Layer 12 of a small transformer language model trained on English Wikipedia (22 layers, counted from 0, width 128).
Take only the direct path to the model's output, skipping the later layers: a vector added to the residual stream pushes a token's score in proportion to its dot product with that token's output vector.

Output vectors of the tokens that the questions are about. A number n stands for (n - 500) times 0.0055.
" except": 396 451 590 473 797 424 462 486 705 405 501 480 393 489 512 532 521 591 589 487 496 535 523 525 358 413 464 477 534 514 452 435 455 466 559 417 435 378 507 596 506 419 579 496 486 729 393 601 513 560 419 524 605 422 411 528 493 514 502 554 399 544 437 730 585 497 449 501 475 621 468 531 419 529 517 526 486 510 628 571 458 582 488 579 470 518 571 386 442 492 503 547 543 481 554 468 363 580 479 442 392 376 489 416 512 591 473 531 540 544 421 552 487 461 595 459 636 521 527 441 440 677 517 537 358 405 630 519
" respectively": 359 377 593 430 803 436 378 411 672 550 508 400 516 404 539 544 598 603 600 572 449 550 446 428 368 395 415 382 479 514 555 464 498 502 530 484 623 448 526 652 520 483 563 337 369 769 580 467 569 560 529 530 519 460 387 508 416 578 463 554 552 699 458 823 565 444 442 547 587 549 553 627 537 548 381 591 466 514 594 459 423 520 579 613 456 530 496 412 501 652 662 506 453 444 691 377 275 388 544 410 501 375 487 413 438 582 364 434 430 562 433 551 438 524 462 354 470 473 520 407 482 618 548 501 512 430 594 519
" ;": 474 510 395 484 710 510 464 452 648 520 570 535 466 328 523 590 547 571 500 473 494 616 387 468 521 416 421 586 445 515 533 509 546 506 470 432 478 453 653 613 581 518 513 617 469 739 500 602 506 519 555 469 514 549 509 531 506 491 445 612 583 548 499 734 526 518 465 570 515 567 449 512 449 535 451 508 505 599 573 492 446 520 540 485 493 516 521 391 430 553 481 575 456 509 528 529 388 399 550 465 595 464 527 361 371 556 513 462 478 498 489 608 452 568 496 579 648 566 579 530 486 517 508 484 299 533 579 505
"\n ": 418 468 621 491 581 382 412 584 581 553 578 436 452 559 578 602 609 548 421 601 416 444 597 533 531 513 430 487 481 510 542 470 450 445 513 473 468 405 599 460 468 487 603 573 447 499 570 508 509 527 467 543 591 536 562 462 453 488 454 511 556 539 502 649 556 543 524 455 550 509 475 448 536 564 435 546 501 470 529 572 523 458 485 539 469 464 423 436 365 575 463 499 458 570 523 497 575 501 386 495 516 497 436 493 507 450 556 522 579 489 520 466 423 547 548 428 513 402 543 469 476 514 634 510 436 481 490 518
" Species": 564 477 498 502 752 433 532 449 687 544 471 712 507 388 430 551 644 565 371 510 469 611 512 534 427 527 493 501 482 534 390 449 428 474 554 528 555 523 562 570 460 370 446 572 449 719 520 618 467 494 496 471 597 516 559 531 510 402 512 639 528 473 357 717 490 506 488 544 529 455 482 539 446 510 496 555 514 552 719 470 430 599 602 517 456 533 519 379 371 545 436 660 591 364 511 463 417 462 468 424 449 594 438 383 549 526 576 524 504 491 323 527 439 451 447 423 544 504 665 448 597 608 614 456 446 436 476 632
"ased": 478 388 495 647 906 530 520 450 719 477 461 409 444 543 529 613 511 466 563 472 367 461 581 443 439 498 467 467 554 526 453 398 507 385 555 451 532 578 596 632 498 498 508 565 434 723 484 541 448 497 542 505 649 571 389 628 537 443 587 517 480 566 477 691 475 465 526 615 633 402 472 589 467 486 480 669 470 562 535 549 435 616 478 522 438 522 592 499 480 659 743 607 436 440 570 458 428 403 506 364 552 510 473 286 442 687 624 486 423 564 484 571 512 416 537 450 471 524 607 405 467 522 600 505 478 485 548 526
"idae": 439 396 510 626 895 386 543 324 643 449 469 546 525 427 582 625 700 576 437 494 436 562 526 454 519 439 413 514 575 526 453 440 501 451 525 462 420 434 584 468 485 483 531 508 385 739 459 667 553 414 457 544 653 546 638 471 566 462 568 576 496 429 423 728 398 550 477 489 576 390 437 583 584 510 445 560 484 514 620 474 611 462 515 447 417 569 572 395 475 551 529 501 590 456 458 411 490 476 582 413 462 539 398 302 603 527 592 559 456 445 478 575 486 433 555 593 567 560 616 487 475 572 603 620 585 421 619 532
"adi": 498 521 500 496 838 551 470 453 611 624 512 489 472 402 589 585 545 594 467 465 424 428 564 559 429 459 406 528 439 516 521 441 444 409 561 458 505 551 594 507 500 323 367 533 523 681 423 480 428 508 482 413 536 543 555 491 452 494 517 545 541 566 478 753 483 425 464 545 598 463 447 623 418 536 501 437 498 503 543 499 475 437 588 533 480 588 402 436 514 505 559 616 493 446 438 532 509 558 567 339 493 468 504 417 480 537 508 531 472 553 613 440 540 471 476 585 554 439 569 484 438 466 481 476 402 458 540 539
" characters": 444 435 565 532 976 519 447 450 652 434 448 551 542 363 565 495 595 592 531 536 430 465 568 403 518 396 439 487 540 507 512 510 453 471 544 394 554 513 551 505 477 460 416 583 446 589 445 534 618 498 408 536 624 477 638 540 487 425 545 475 537 480 466 610 550 473 474 608 517 433 431 654 468 538 488 583 482 547 651 434 567 491 680 558 487 513 535 443 438 496 605 454 480 432 534 473 323 366 526 389 472 487 441 353 471 482 504 495 481 541 457 421 459 431 481 520 499 471 618 431 456 556 550 459 450 465 627 512

Output weights of attention head 0. The head adds the sum of these rows, row i times number i of z. A number n stands for (n - 500) times 0.0043.
o0: 386 539 642 506 473 374 424 582 522 658 481 654 806 421 434 678 741 554 527 632 540 462 532 638 526 427 471 691 358 723 574 468 507 607 467 463 675 530 479 598 339 396 555 478 646 340 542 457 398 673 507 430 550 676 521 749 528 514 477 601 474 663 513 507 436 744 590 649 415 343 526 541 480 584 375 488 753 352 691 453 502 518 543 627 611 511 414 208 494 706 352 666 521 768 269 519 471 526 696 428 522 342 514 276 428 504 534 563 505 459 464 529 146 362 274 527 396 467 582 541 624 280 535 674 769 587 665 545
o1: 328 287 480 470 474 418 586 538 445 482 511 378 493 623 680 470 759 514 460 675 489 491 556 434 475 586 566 272 360 570 528 325 292 531 559 692 663 416 615 449 341 426 489 509 155 606 414 460 567 529 615 572 576 558 538 517 522 531 576 419 352 394 441 376 506 579 439 558 423 528 606 366 431 443 555 371 437 856 521 539 668 420 475 517 445 442 295 441 375 649 392 654 541 481 584 285 800 429 464 679 427 520 445 443 421 459 494 479 459 634 779 371 382 545 890 350 624 494 554 256 551 683 439 582 463 678 458 518
o2: 689 420 585 619 396 679 556 503 560 374 434 343 206 520 581 481 351 546 542 679 539 331 764 426 213 606 583 516 736 175 421 241 581 443 548 452 461 561 446 563 509 529 461 611 450 541 482 530 796 571 549 607 668 418 647 405 624 517 472 467 683 644 404 368 551 308 548 480 438 754 393 630 432 319 458 500 643 366 218 536 295 546 524 457 576 571 428 619 334 586 688 473 606 457 278 438 372 548 143 646 374 461 502 451 542 305 610 398 742 486 421 566 550 605 328 489 470 507 495 612 309 654 625 611 440 521 536 502
o3: 509 527 453 636 444 633 501 587 508 534 383 476 564 441 548 499 393 555 542 534 423 442 754 418 436 466 588 672 485 362 534 577 535 632 514 564 440 497 476 510 538 409 401 421 689 529 494 347 249 600 563 475 582 508 745 578 433 672 473 525 615 496 693 452 587 181 462 556 449 489 541 433 518 474 560 497 498 590 458 623 535 502 398 528 474 646 577 515 495 553 650 631 595 713 547 502 517 484 609 437 511 509 498 589 403 456 544 432 486 598 553 424 660 613 381 763 564 471 486 472 482 499 541 521 290 482 550 620
o4: 525 480 543 498 365 630 477 249 433 522 308 510 456 331 498 521 468 596 542 484 452 430 605 469 569 387 358 675 560 484 560 828 530 406 554 400 393 369 444 497 590 552 512 772 613 632 455 640 366 622 577 380 510 444 597 625 515 325 559 484 575 485 650 511 465 335 562 440 431 526 616 423 521 470 611 504 501 542 371 517 479 407 400 560 369 626 678 447 504 498 563 514 587 238 501 604 532 611 437 586 553 375 624 407 401 522 506 568 627 533 461 463 593 466 394 449 463 473 540 551 326 442 566 620 588 439 494 621
o5: 547 395 519 482 345 417 424 543 436 529 466 528 147 608 650 357 423 667 712 597 589 491 596 540 468 478 698 128 401 736 415 628 548 475 520 621 292 466 497 475 561 625 438 404 538 659 446 266 606 582 710 555 285 321 499 442 486 413 579 268 366 443 696 641 584 360 244 373 549 716 458 550 715 551 291 477 546 657 410 676 531 547 382 527 404 507 647 699 631 492 435 562 585 462 364 756 523 373 173 535 683 438 635 673 695 497 300 527 432 556 563 405 717 599 560 572 388 319 505 456 439 676 547 418 414 464 366 439
o6: 572 402 442 678 501 348 488 568 310 442 521 613 472 644 467 572 167 372 441 447 640 458 498 556 110 454 540 507 579 794 640 229 557 417 533 647 651 572 423 269 452 473 359 453 361 465 460 688 631 565 486 518 616 522 465 441 574 673 425 503 637 496 458 543 421 556 464 544 664 511 643 261 727 717 601 502 513 490 523 390 637 470 508 442 530 512 635 374 472 540 632 461 553 542 642 366 497 453 534 478 470 743 517 483 736 357 698 353 601 594 535 528 326 563 687 459 524 509 466 614 542 507 543 478 315 483 636 523
o7: 485 603 391 549 597 425 322 562 375 683 410 685 664 554 449 507 418 545 306 294 663 614 414 517 577 546 583 465 377 431 600 261 494 586 419 546 444 601 590 410 459 393 514 497 548 441 558 341 401 487 523 675 609 691 382 605 585 479 355 329 339 621 380 489 531 567 489 498 405 637 524 315 580 479 647 423 464 425 469 630 477 707 482 540 584 459 378 608 636 427 335 477 430 495 502 561 540 352 779 390 473 567 454 540 508 763 551 289 475 539 556 684 502 609 518 493 721 589 448 508 449 530 328 565 795 657 312 512
o8: 434 590 437 521 318 565 692 560 593 619 534 424 476 580 596 489 436 662 493 459 145 496 612 509 525 580 595 438 606 253 580 221 577 478 577 658 407 537 403 621 276 555 457 483 342 496 534 660 437 507 287 706 492 689 405 392 546 642 396 525 412 726 547 495 737 580 562 777 410 580 556 561 411 478 694 584 292 325 347 582 587 583 659 741 559 418 435 407 497 689 508 335 463 580 450 634 371 481 526 568 471 566 370 444 402 641 440 524 401 644 615 677 326 438 496 583 685 760 462 395 511 534 433 541 595 713 734 377
o9: 583 400 447 556 589 294 482 482 693 376 368 496 575 354 523 482 423 688 620 642 579 478 481 374 552 326 539 507 267 768 345 468 431 739 265 424 706 508 554 604 487 423 265 436 430 413 323 366 622 408 647 214 604 715 602 379 608 655 469 603 563 573 303 405 397 691 493 553 460 410 493 452 395 261 284 171 552 610 637 472 597 262 688 370 426 554 435 317 400 477 519 495 596 634 502 367 567 816 557 626 368 392 258 506 584 553 376 418 631 284 686 428 544 295 469 385 642 494 439 552 515 568 547 594 348 396 501 506
o10: 398 351 376 364 624 372 373 434 744 324 429 104 276 393 738 450 396 374 519 462 346 608 213 446 478 615 306 409 492 238 767 481 433 617 438 593 296 698 678 696 622 476 571 529 127 681 343 333 486 496 562 353 538 829 380 347 482 485 379 431 622 448 395 620 486 460 453 409 592 642 558 483 545 419 497 353 347 843 301 654 449 631 691 223 492 473 476 444 329 392 440 494 414 712 629 564 616 633 267 168 658 341 589 515 523 764 438 420 511 419 704 568 786 644 637 413 540 527 447 379 426 696 343 582 384 290 330 485
o11: 327 416 405 377 438 468 342 550 840 641 508 514 472 389 670 544 614 636 299 371 423 237 600 471 550 465 539 270 470 351 455 555 589 567 308 495 567 588 635 712 590 558 592 324 613 407 619 224 363 485 517 461 625 381 428 395 435 672 647 264 148 528 375 676 733 562 481 409 408 352 442 664 417 586 397 481 498 589 657 434 468 581 634 603 364 566 433 497 364 547 320 614 507 421 303 637 396 591 354 458 565 433 342 610 538 615 109 628 535 485 648 499 653 554 321 767 408 376 486 344 528 372 344 367 512 621 439 381
o12: 509 461 315 505 594 572 360 779 457 452 489 535 434 689 411 530 457 545 447 431 504 623 456 349 500 604 273 662 396 456 642 400 607 559 592 487 663 618 619 491 498 648 494 433 307 517 577 575 89 460 478 394 669 523 525 420 566 577 528 415 612 247 468 578 336 570 454 595 343 531 751 467 419 454 709 401 425 687 540 585 481 587 510 456 471 470 549 501 685 476 605 605 630 369 512 620 385 294 564 447 559 453 656 428 606 398 544 507 422 430 449 456 515 434 551 517 705 455 465 525 680 429 556 455 453 403 469 549
o13: 610 391 565 552 552 472 435 507 627 408 475 624 772 575 550 511 516 472 438 529 571 579 443 561 639 501 358 610 497 760 398 599 580 719 578 272 677 432 614 566 478 695 583 232 554 383 404 561 638 592 491 453 395 707 565 612 484 564 420 468 673 589 535 626 576 558 501 460 314 368 535 573 271 355 410 481 375 283 676 303 530 293 722 830 507 504 591 373 529 321 467 561 660 634 441 318 454 374 647 658 539 455 537 437 648 573 325 567 454 522 319 665 452 509 486 747 500 551 458 387 611 376 507 613 709 445 695 668
o14: 511 473 485 485 536 595 422 460 396 651 616 475 425 503 531 395 265 414 422 539 575 495 458 609 330 460 511 536 549 711 698 380 525 415 548 335 689 383 612 343 493 616 669 409 485 604 475 481 730 378 436 362 518 539 222 207 361 565 571 296 556 262 469 406 651 419 434 621 456 411 648 325 535 450 802 456 289 588 318 515 512 619 690 573 593 598 524 233 482 492 614 489 473 429 656 411 501 424 483 303 607 612 456 347 539 528 539 423 600 395 543 545 568 584 632 630 736 430 473 502 537 528 347 458 162 653 470 504
o15: 725 219 427 412 472 603 406 474 470 599 508 477 472 390 610 630 416 214 272 475 448 573 397 422 438 562 434 570 471 624 676 399 501 640 452 317 668 618 469 465 479 556 446 560 509 531 466 639 641 480 331 412 460 468 401 370 427 553 589 482 518 350 760 714 438 547 550 678 356 587 625 485 526 497 671 518 393 573 343 344 461 304 497 371 552 508 303 444 638 367 388 251 371 497 368 466 370 438 338 460 574 573 491 399 384 442 466 494 667 379 275 304 441 504 631 760 697 514 574 505 507 463 488 505 444 628 506 526
o16: 602 589 538 466 555 338 518 392 453 408 424 461 613 411 387 644 443 588 619 276 568 547 439 587 638 458 576 577 491 774 277 666 493 666 466 608 446 307 448 501 663 620 409 315 553 455 503 279 479 414 683 596 396 540 545 562 509 597 476 550 566 443 465 283 551 501 544 563 591 358 409 352 481 435 363 348 638 421 622 669 438 535 531 545 370 519 590 510 512 395 558 530 594 564 629 354 564 421 559 531 358 540 528 629 375 568 470 639 529 523 646 464 525 516 577 399 382 416 597 611 523 337 367 522 640 459 623 629
o17: 543 436 553 624 554 482 394 527 422 419 617 740 580 349 406 510 393 549 705 385 563 450 574 474 181 492 552 289 478 725 326 341 385 523 477 369 770 571 578 582 488 561 379 565 494 436 388 464 568 596 342 374 606 398 520 416 570 607 549 505 316 473 342 572 438 543 375 486 500 404 425 587 583 522 418 232 542 570 491 375 606 416 677 270 563 615 305 594 569 304 519 536 646 424 454 524 522 700 363 558 515 478 341 425 896 286 499 368 525 385 367 393 401 509 527 530 541 510 619 644 513 455 712 757 721 553 478 542
o18: 320 413 568 483 508 431 645 626 529 513 509 564 536 396 483 384 663 517 300 450 618 688 572 434 448 510 432 403 352 678 464 458 306 438 688 603 513 558 673 687 509 377 504 486 280 474 507 650 564 472 494 732 615 425 637 407 349 449 591 424 143 471 419 500 436 538 348 497 543 490 498 500 520 723 424 486 445 574 458 569 486 489 451 492 447 588 486 577 612 504 493 515 600 508 542 521 509 512 439 535 633 509 485 541 648 403 573 666 515 449 543 493 365 599 441 622 447 674 606 605 546 527 554 559 770 377 502 535
o19: 450 455 606 517 637 462 597 548 594 598 517 420 469 278 454 534 563 467 527 769 421 583 455 505 527 608 417 621 518 725 567 581 549 491 603 535 443 505 553 544 469 527 496 542 365 634 584 747 383 396 390 670 538 472 412 675 635 626 508 680 552 264 478 439 484 424 401 503 551 608 619 299 600 513 482 636 356 575 548 405 414 396 465 473 564 600 675 247 618 538 549 442 358 534 493 720 602 435 430 420 562 678 440 543 360 545 346 712 557 410 489 503 507 367 540 488 376 490 583 297 617 471 679 516 367 420 719 493
o20: 363 477 476 358 750 428 526 568 396 507 464 502 502 479 568 405 757 509 636 612 415 345 563 653 425 554 395 614 529 174 470 553 271 493 527 318 540 698 473 696 395 512 526 498 589 492 621 592 464 656 558 376 584 540 545 592 567 184 601 505 687 471 466 448 599 540 646 605 498 710 421 483 531 426 304 350 662 569 520 374 453 389 631 369 319 407 502 356 564 588 479 670 532 647 384 542 592 527 521 518 417 238 487 356 608 646 560 551 431 450 447 379 485 346 465 179 422 518 392 530 555 430 502 567 352 375 631 552
o21: 420 431 380 527 506 585 475 579 296 335 484 681 716 506 436 472 537 636 478 466 391 695 654 268 655 579 508 786 364 488 274 674 508 631 623 383 342 400 380 727 422 518 538 387 573 307 548 602 419 565 346 560 663 441 574 569 335 472 501 761 453 526 541 398 480 650 556 665 416 361 473 494 523 643 356 454 566 534 386 632 349 530 549 347 494 510 465 669 567 544 611 670 692 316 432 480 509 407 609 552 456 304 404 536 550 357 521 429 384 590 481 310 468 412 561 598 325 427 416 665 457 362 637 511 520 480 291 543
o22: 441 535 389 374 587 446 534 503 492 561 410 399 455 696 431 417 504 641 705 597 552 403 536 322 551 318 534 440 362 353 424 373 457 486 561 520 440 425 413 408 556 387 433 445 382 424 422 299 542 567 679 518 514 533 740 561 427 462 340 782 444 665 375 228 440 584 630 525 421 775 304 501 696 583 391 187 616 415 683 736 516 659 535 570 500 669 588 439 455 679 667 700 703 450 386 241 526 626 661 650 331 464 203 385 833 520 576 503 546 538 595 300 240 603 418 473 453 594 523 606 119 460 354 594 365 436 361 520
o23: 541 644 378 298 593 561 557 570 364 443 682 623 689 389 475 405 276 579 520 494 300 464 567 192 479 462 436 365 389 560 646 433 393 507 449 536 359 557 406 507 499 443 460 681 368 164 346 336 472 636 409 429 528 512 530 475 509 531 491 473 383 556 357 532 442 653 615 738 388 705 444 468 518 567 705 384 541 511 447 683 623 556 493 455 501 641 464 460 485 514 410 560 613 423 590 379 369 461 550 554 315 319 641 375 826 466 421 480 337 445 471 413 192 782 456 695 550 714 363 442 471 353 356 559 497 616 491 288
o24: 420 485 668 501 542 378 409 434 648 279 715 521 479 329 503 310 641 621 601 475 389 540 423 368 443 372 475 461 596 547 472 581 347 439 354 575 521 632 656 555 429 409 590 515 529 617 395 346 631 674 409 596 586 616 692 563 414 553 699 291 300 596 530 512 634 607 546 415 676 346 448 340 369 494 505 355 503 217 491 500 559 650 484 587 362 512 408 473 417 610 433 632 517 357 302 638 377 542 607 390 718 417 278 492 643 584 200 466 486 376 557 522 560 788 385 738 382 708 409 302 575 394 400 488 682 524 478 517
o25: 428 452 439 481 482 616 700 382 393 302 574 370 498 283 451 461 460 475 503 462 367 471 464 412 431 657 713 598 680 515 538 338 626 510 689 662 414 650 616 733 608 571 535 475 681 546 727 413 414 530 414 703 767 378 464 385 256 521 381 373 552 371 345 496 557 431 581 368 613 431 480 480 455 498 369 698 569 504 369 586 211 580 579 506 557 524 978 570 452 302 416 682 396 478 248 543 606 592 497 479 423 681 542 708 356 613 791 388 548 592 579 522 810 479 488 486 313 498 616 416 479 451 470 540 536 400 574 608
o26: 495 596 767 517 653 505 469 506 434 688 529 521 594 262 425 585 428 654 428 557 634 457 501 635 404 498 602 608 574 382 562 533 478 615 601 378 604 597 553 563 276 561 561 676 669 355 635 492 524 472 576 633 686 560 534 450 400 442 476 476 514 657 333 493 527 465 556 603 405 503 417 539 646 543 451 628 722 492 556 478 609 628 460 395 605 614 511 355 673 726 555 619 488 626 153 511 503 497 489 548 555 466 657 549 526 574 565 672 489 442 340 470 296 588 459 602 486 471 716 392 537 408 464 508 733 556 626 654
o27: 477 469 635 470 456 612 601 528 621 516 747 552 505 445 424 412 542 555 722 682 447 408 644 364 263 350 482 515 505 103 458 506 408 565 327 521 556 489 828 640 412 491 325 592 659 368 581 274 415 679 427 435 589 476 700 307 198 538 433 443 503 658 257 458 450 487 413 453 400 505 352 637 570 585 500 675 602 606 352 354 707 565 758 298 496 431 607 405 412 386 494 532 418 496 438 596 589 732 294 460 519 655 320 547 584 424 339 530 484 349 516 604 465 427 248 654 483 463 415 226 529 387 759 441 362 414 605 666
o28: 466 606 494 454 610 417 676 706 509 477 536 601 447 551 429 366 693 515 491 515 515 631 229 411 489 495 288 467 299 515 448 673 405 436 622 457 468 497 582 456 589 548 472 485 411 395 457 407 427 486 400 561 240 523 628 478 236 556 464 428 446 768 651 420 333 370 423 713 586 444 580 597 391 520 279 671 322 582 426 445 585 577 591 559 469 498 662 534 447 481 374 560 622 441 707 640 514 644 651 396 462 582 262 682 558 516 494 463 446 508 733 823 673 517 310 636 657 387 534 266 560 547 268 414 359 246 475 505
o29: 416 517 353 424 554 428 625 495 410 595 553 275 532 486 536 551 579 514 430 264 351 566 467 373 755 430 409 528 325 456 631 504 490 552 541 693 472 452 591 652 326 446 579 684 460 621 510 549 433 453 648 535 576 681 680 599 490 527 484 540 520 562 626 699 570 572 550 495 509 643 597 279 567 539 661 426 476 523 529 660 519 528 352 601 401 467 632 448 641 586 487 626 476 544 577 396 544 362 688 555 446 478 683 401 472 718 555 464 564 589 521 501 612 603 757 316 675 515 334 459 475 651 515 484 593 498 383 620
o30: 557 454 518 546 577 392 267 545 521 520 607 576 484 566 392 645 560 460 462 398 373 477 607 591 459 530 606 389 565 752 347 508 579 669 537 452 661 465 452 616 535 533 501 217 624 393 480 344 514 540 614 445 518 263 567 588 404 625 461 501 351 513 409 561 406 534 510 525 380 372 553 467 553 354 350 504 483 582 522 468 309 390 538 489 439 582 388 405 559 565 535 453 615 436 565 584 566 632 523 650 410 422 363 497 768 533 325 366 659 576 369 416 589 499 637 589 511 333 635 441 469 292 593 548 609 662 529 572
o31: 507 478 554 430 534 387 500 555 639 511 677 585 448 381 512 580 462 443 465 444 482 585 393 652 363 543 222 458 598 139 560 624 483 461 285 440 443 576 702 668 537 508 710 542 546 493 404 732 553 488 396 660 437 678 433 391 528 394 605 387 490 412 444 476 477 448 498 422 615 527 550 357 466 562 614 508 443 511 497 418 533 457 589 396 486 365 439 519 359 458 504 399 466 598 525 648 495 479 433 500 656 496 614 474 448 595 350 558 538 379 423 638 549 620 595 501 443 705 464 453 519 378 509 441 654 552 607 554

Each question shows a token from some text and the vector z that the head gathered there. A number n stands for (n - 500) times 0.011.

"-": 564 403 606 428 484 518 461 466 440 585 478 548 549 450 531 501 416 510 493 486 477 438 555 521 439 499 561 436 523 554 351 591
Which two tokens does it push up most, strongest first? " ;", " except"

" Commission": 487 434 587 460 503 521 489 506 508 546 529 536 507 508 560 472 384 444 392 497 524 476 569 533 462 474 530 535 518 548 434 597
Pushed up most: " ;"

" hair": 582 409 540 483 295 453 510 368 388 483 669 544 556 602 654 361 375 594 449 444 293 613 556 535 490 344 587 624 349 580 415 499
Which three tokens does it push up most, strongest first? " respectively", " characters", " ;"

"s": 651 396 568 428 374 500 584 366 422 535 656 557 500 580 620 361 388 626 463 424 264 594 494 557 461 369 616 617 360 634 377 527
Pushed down most: "ased"

" (": 457 495 574 483 471 419 483 385 481 594 501 437 562 493 442 471 427 515 544 439 571 379 469 464 489 467 573 432 558 456 518 543
Pushed up most: "idae"

"=": 420 485 582 425 449 439 439 419 519 505 508 506 541 441 408 392 390 478 430 475 636 430 561 477 564 418 537 594 481 488 523 510
Pushed down most: " ;"

"ring": 473 490 510 507 490 556 535 471 511 598 503 504 509 479 484 491 406 446 588 403 535 396 495 454 537 509 550 533 449 446 549 609
Pushed down most: " ;"

" a": 532 503 562 506 511 498 483 466 509 558 443 416 491 511 451 485 441 432 559 559 635 479 361 498 495 423 640 429 610 501 558 571
Pushed up most: " Species"

" spin": 458 483 553 428 496 487 520 491 526 514 513 503 492 547 562 445 422 485 383 473 502 463 573 516 525 471 576 571 474 511 385 596
Which two tokens does it push up most, strongest first? " except", " ;"

" total": 519 448 607 479 464 490 454 474 473 529 518 521 502 503 569 437 393 476 409 497 569 423 578 493 507 435 485 523 504 566 470 600
Pushed up most: " except"

" to": 553 464 570 595 559 561 629 420 511 595 617 536 384 497 583 423 399 584 520 345 497 362 433 429 441 381 519 635 341 613 503 611
Pushed down most: " Species"

"ual": 447 426 606 409 503 497 508 451 537 573 541 542 489 508 509 417 389 462 393 459 555 454 555 522 512 429 606 578 494 588 411 565
Pushed up most: " except"

" Arab": 439 425 597 416 508 459 478 448 508 579 523 515 497 491 510 450 393 453 425 478 564 431 550 512 525 447 582 559 509 533 437 546
Pushed up most: " except"

" tr": 529 512 609 487 458 506 589 421 492 554 552 465 503 464 538 442 477 488 495 435 404 486 595 494 498 468 554 569 440 495 364 556
Which two tokens does it push up most, strongest first? "\n ", " except"

" tree": 471 464 580 443 476 471 528 451 513 545 548 501 514 500 547 435 424 474 438 469 489 477 566 507 501 452 578 583 469 532 373 550
Which two tokens does it push up most, strongest first? " except", " ;"

" genus": 429 455 534 401 481 438 457 438 536 578 514 507 501 495 481 443 427 496 422 499 563 415 548 495 508 480 561 530 507 566 464 509
Which three tokens does it push up most, strongest first? " except", " respectively", " characters"

"ah": 462 433 628 399 506 463 495 436 514 564 541 541 469 438 512 450 426 454 391 479 567 440 556 496 525 429 582 596 519 577 401 588
Pushed up most: " except"

" Singapore": 435 450 544 380 491 471 442 429 587 517 463 431 531 438 415 466 439 419 386 548 591 510 474 500 535 466 576 502 581 529 477 554
Pushed up most: "ased"

",": 435 370 536 384 482 511 372 417 625 480 367 319 580 405 396 433 442 327 452 585 599 616 445 465 539 474 495 423 632 551 631 567
Pushed up most: "ased"

".": 504 621 485 543 423 553 698 427 453 641 501 355 551 576 602 488 451 560 585 228 293 336 391 456 419 585 504 424 328 451 395 872
Pushed down most: "adi"

"bs": 460 442 554 422 500 504 537 464 535 576 517 504 491 515 539 438 408 487 419 454 510 478 553 511 520 467 598 562 470 558 374 556
Which three tokens does it push up most, strongest first? " except", " ;", " characters"

"19": 316 366 476 745 520 386 392 648 624 592 541 724 557 449 627 476 472 223 470 497 696 638 610 483 428 529 335 601 721 559 810 355
Pushed down most: "idae"

" sp": 444 450 580 412 486 466 512 458 531 539 547 519 514 524 538 417 400 452 402 472 517 473 567 521 509 442 591 593 479 547 389 550
Pushed up most: " except"

"The": 550 421 575 480 421 488 493 468 451 530 537 524 514 551 633 424 378 522 418 479 443 518 540 550 482 448 515 534 444 574 443 577
Which three tokens does it push up most, strongest first? " ;", " except", " respectively"

" under": 637 432 537 507 316 467 524 395 370 491 589 529 509 617 695 389 414 632 460 431 268 606 465 550 470 420 555 589 355 555 441 519
Pushed down most: "ased"

"ribution": 463 453 477 479 545 505 416 545 520 595 398 435 501 530 426 533 407 487 485 550 636 384 572 482 460 475 542 412 555 506 546 544
Pushed down most: "\n "

" certain": 579 467 555 494 372 452 524 413 401 489 608 522 527 598 577 402 410 543 465 469 343 575 501 536 482 396 578 601 418 521 454 511
Pushed down most: "ased"

" Malaysia": 438 388 555 373 484 516 405 424 608 522 400 373 543 403 416 441 416 374 419 573 588 586 441 499 537 464 551 440 624 562 553 571
Which two tokens does it push up most, strongest first? "ased", " ;"

"'": 415 514 541 712 517 425 286 433 513 475 505 525 510 507 529 477 426 506 531 491 638 369 557 493 417 536 617 514 456 398 407 583
Which three tokens does it push up most, strongest first? "adi", " characters", "ased"

" being": 520 481 531 503 564 553 591 520 536 591 539 467 488 490 536 458 394 482 539 445 496 482 473 436 448 420 607 533 503 549 527 622
Pushed down most: " characters"

" Bo": 554 507 591 533 463 422 439 450 538 538 492 497 482 442 520 517 526 474 496 514 542 477 520 536 475 520 531 537 521 455 309 522
Pushed up most: " characters"

"ima": 551 517 593 492 469 419 457 453 536 534 488 490 504 441 485 531 548 480 509 519 560 458 528 527 499 541 524 552 507 462 306 533
Pushed up most: " characters"

" the": 444 449 481 470 482 495 542 439 545 641 482 475 530 449 466 490 426 492 622 425 565 398 459 419 536 532 567 524 474 497 517 538
Pushed up most: "idae"

" that": 698 369 559 447 307 485 570 375 377 506 645 572 506 615 716 341 395 688 466 427 231 637 480 563 456 364 585 608 333 659 410 516
Pushed down most: "ased"

" several": 453 475 516 495 488 544 525 467 502 622 485 521 528 492 484 479 366 408 614 394 536 390 491 441 528 531 559 510 459 436 592 613
Pushed down most: " ;"

"ing": 478 529 558 416 476 463 549 488 523 492 542 474 520 559 565 441 439 472 433 464 437 476 584 517 518 461 560 596 423 470 386 580
Pushed down most: "adi"

" appear": 539 458 530 516 356 482 494 366 422 517 592 527 504 587 574 413 396 559 446 426 327 547 488 538 504 405 602 583 394 518 428 529
Pushed down most: "ased"

" by": 568 631 552 500 546 429 484 638 415 517 451 424 459 635 699 372 309 323 576 473 352 550 537 634 351 609 572 425 364 288 413 544
Pushed down most: " respectively"

"ly": 533 539 608 506 517 553 634 467 471 543 606 528 447 520 512 467 430 540 483 404 479 421 450 491 490 414 557 589 413 585 495 581
Pushed down most: " Species"

" \"": 544 480 567 447 501 439 543 462 481 545 489 497 511 486 571 494 463 493 539 521 565 528 447 498 454 495 532 523 595 520 470 554
Which three tokens does it push up most, strongest first? " Species", " characters", "idae"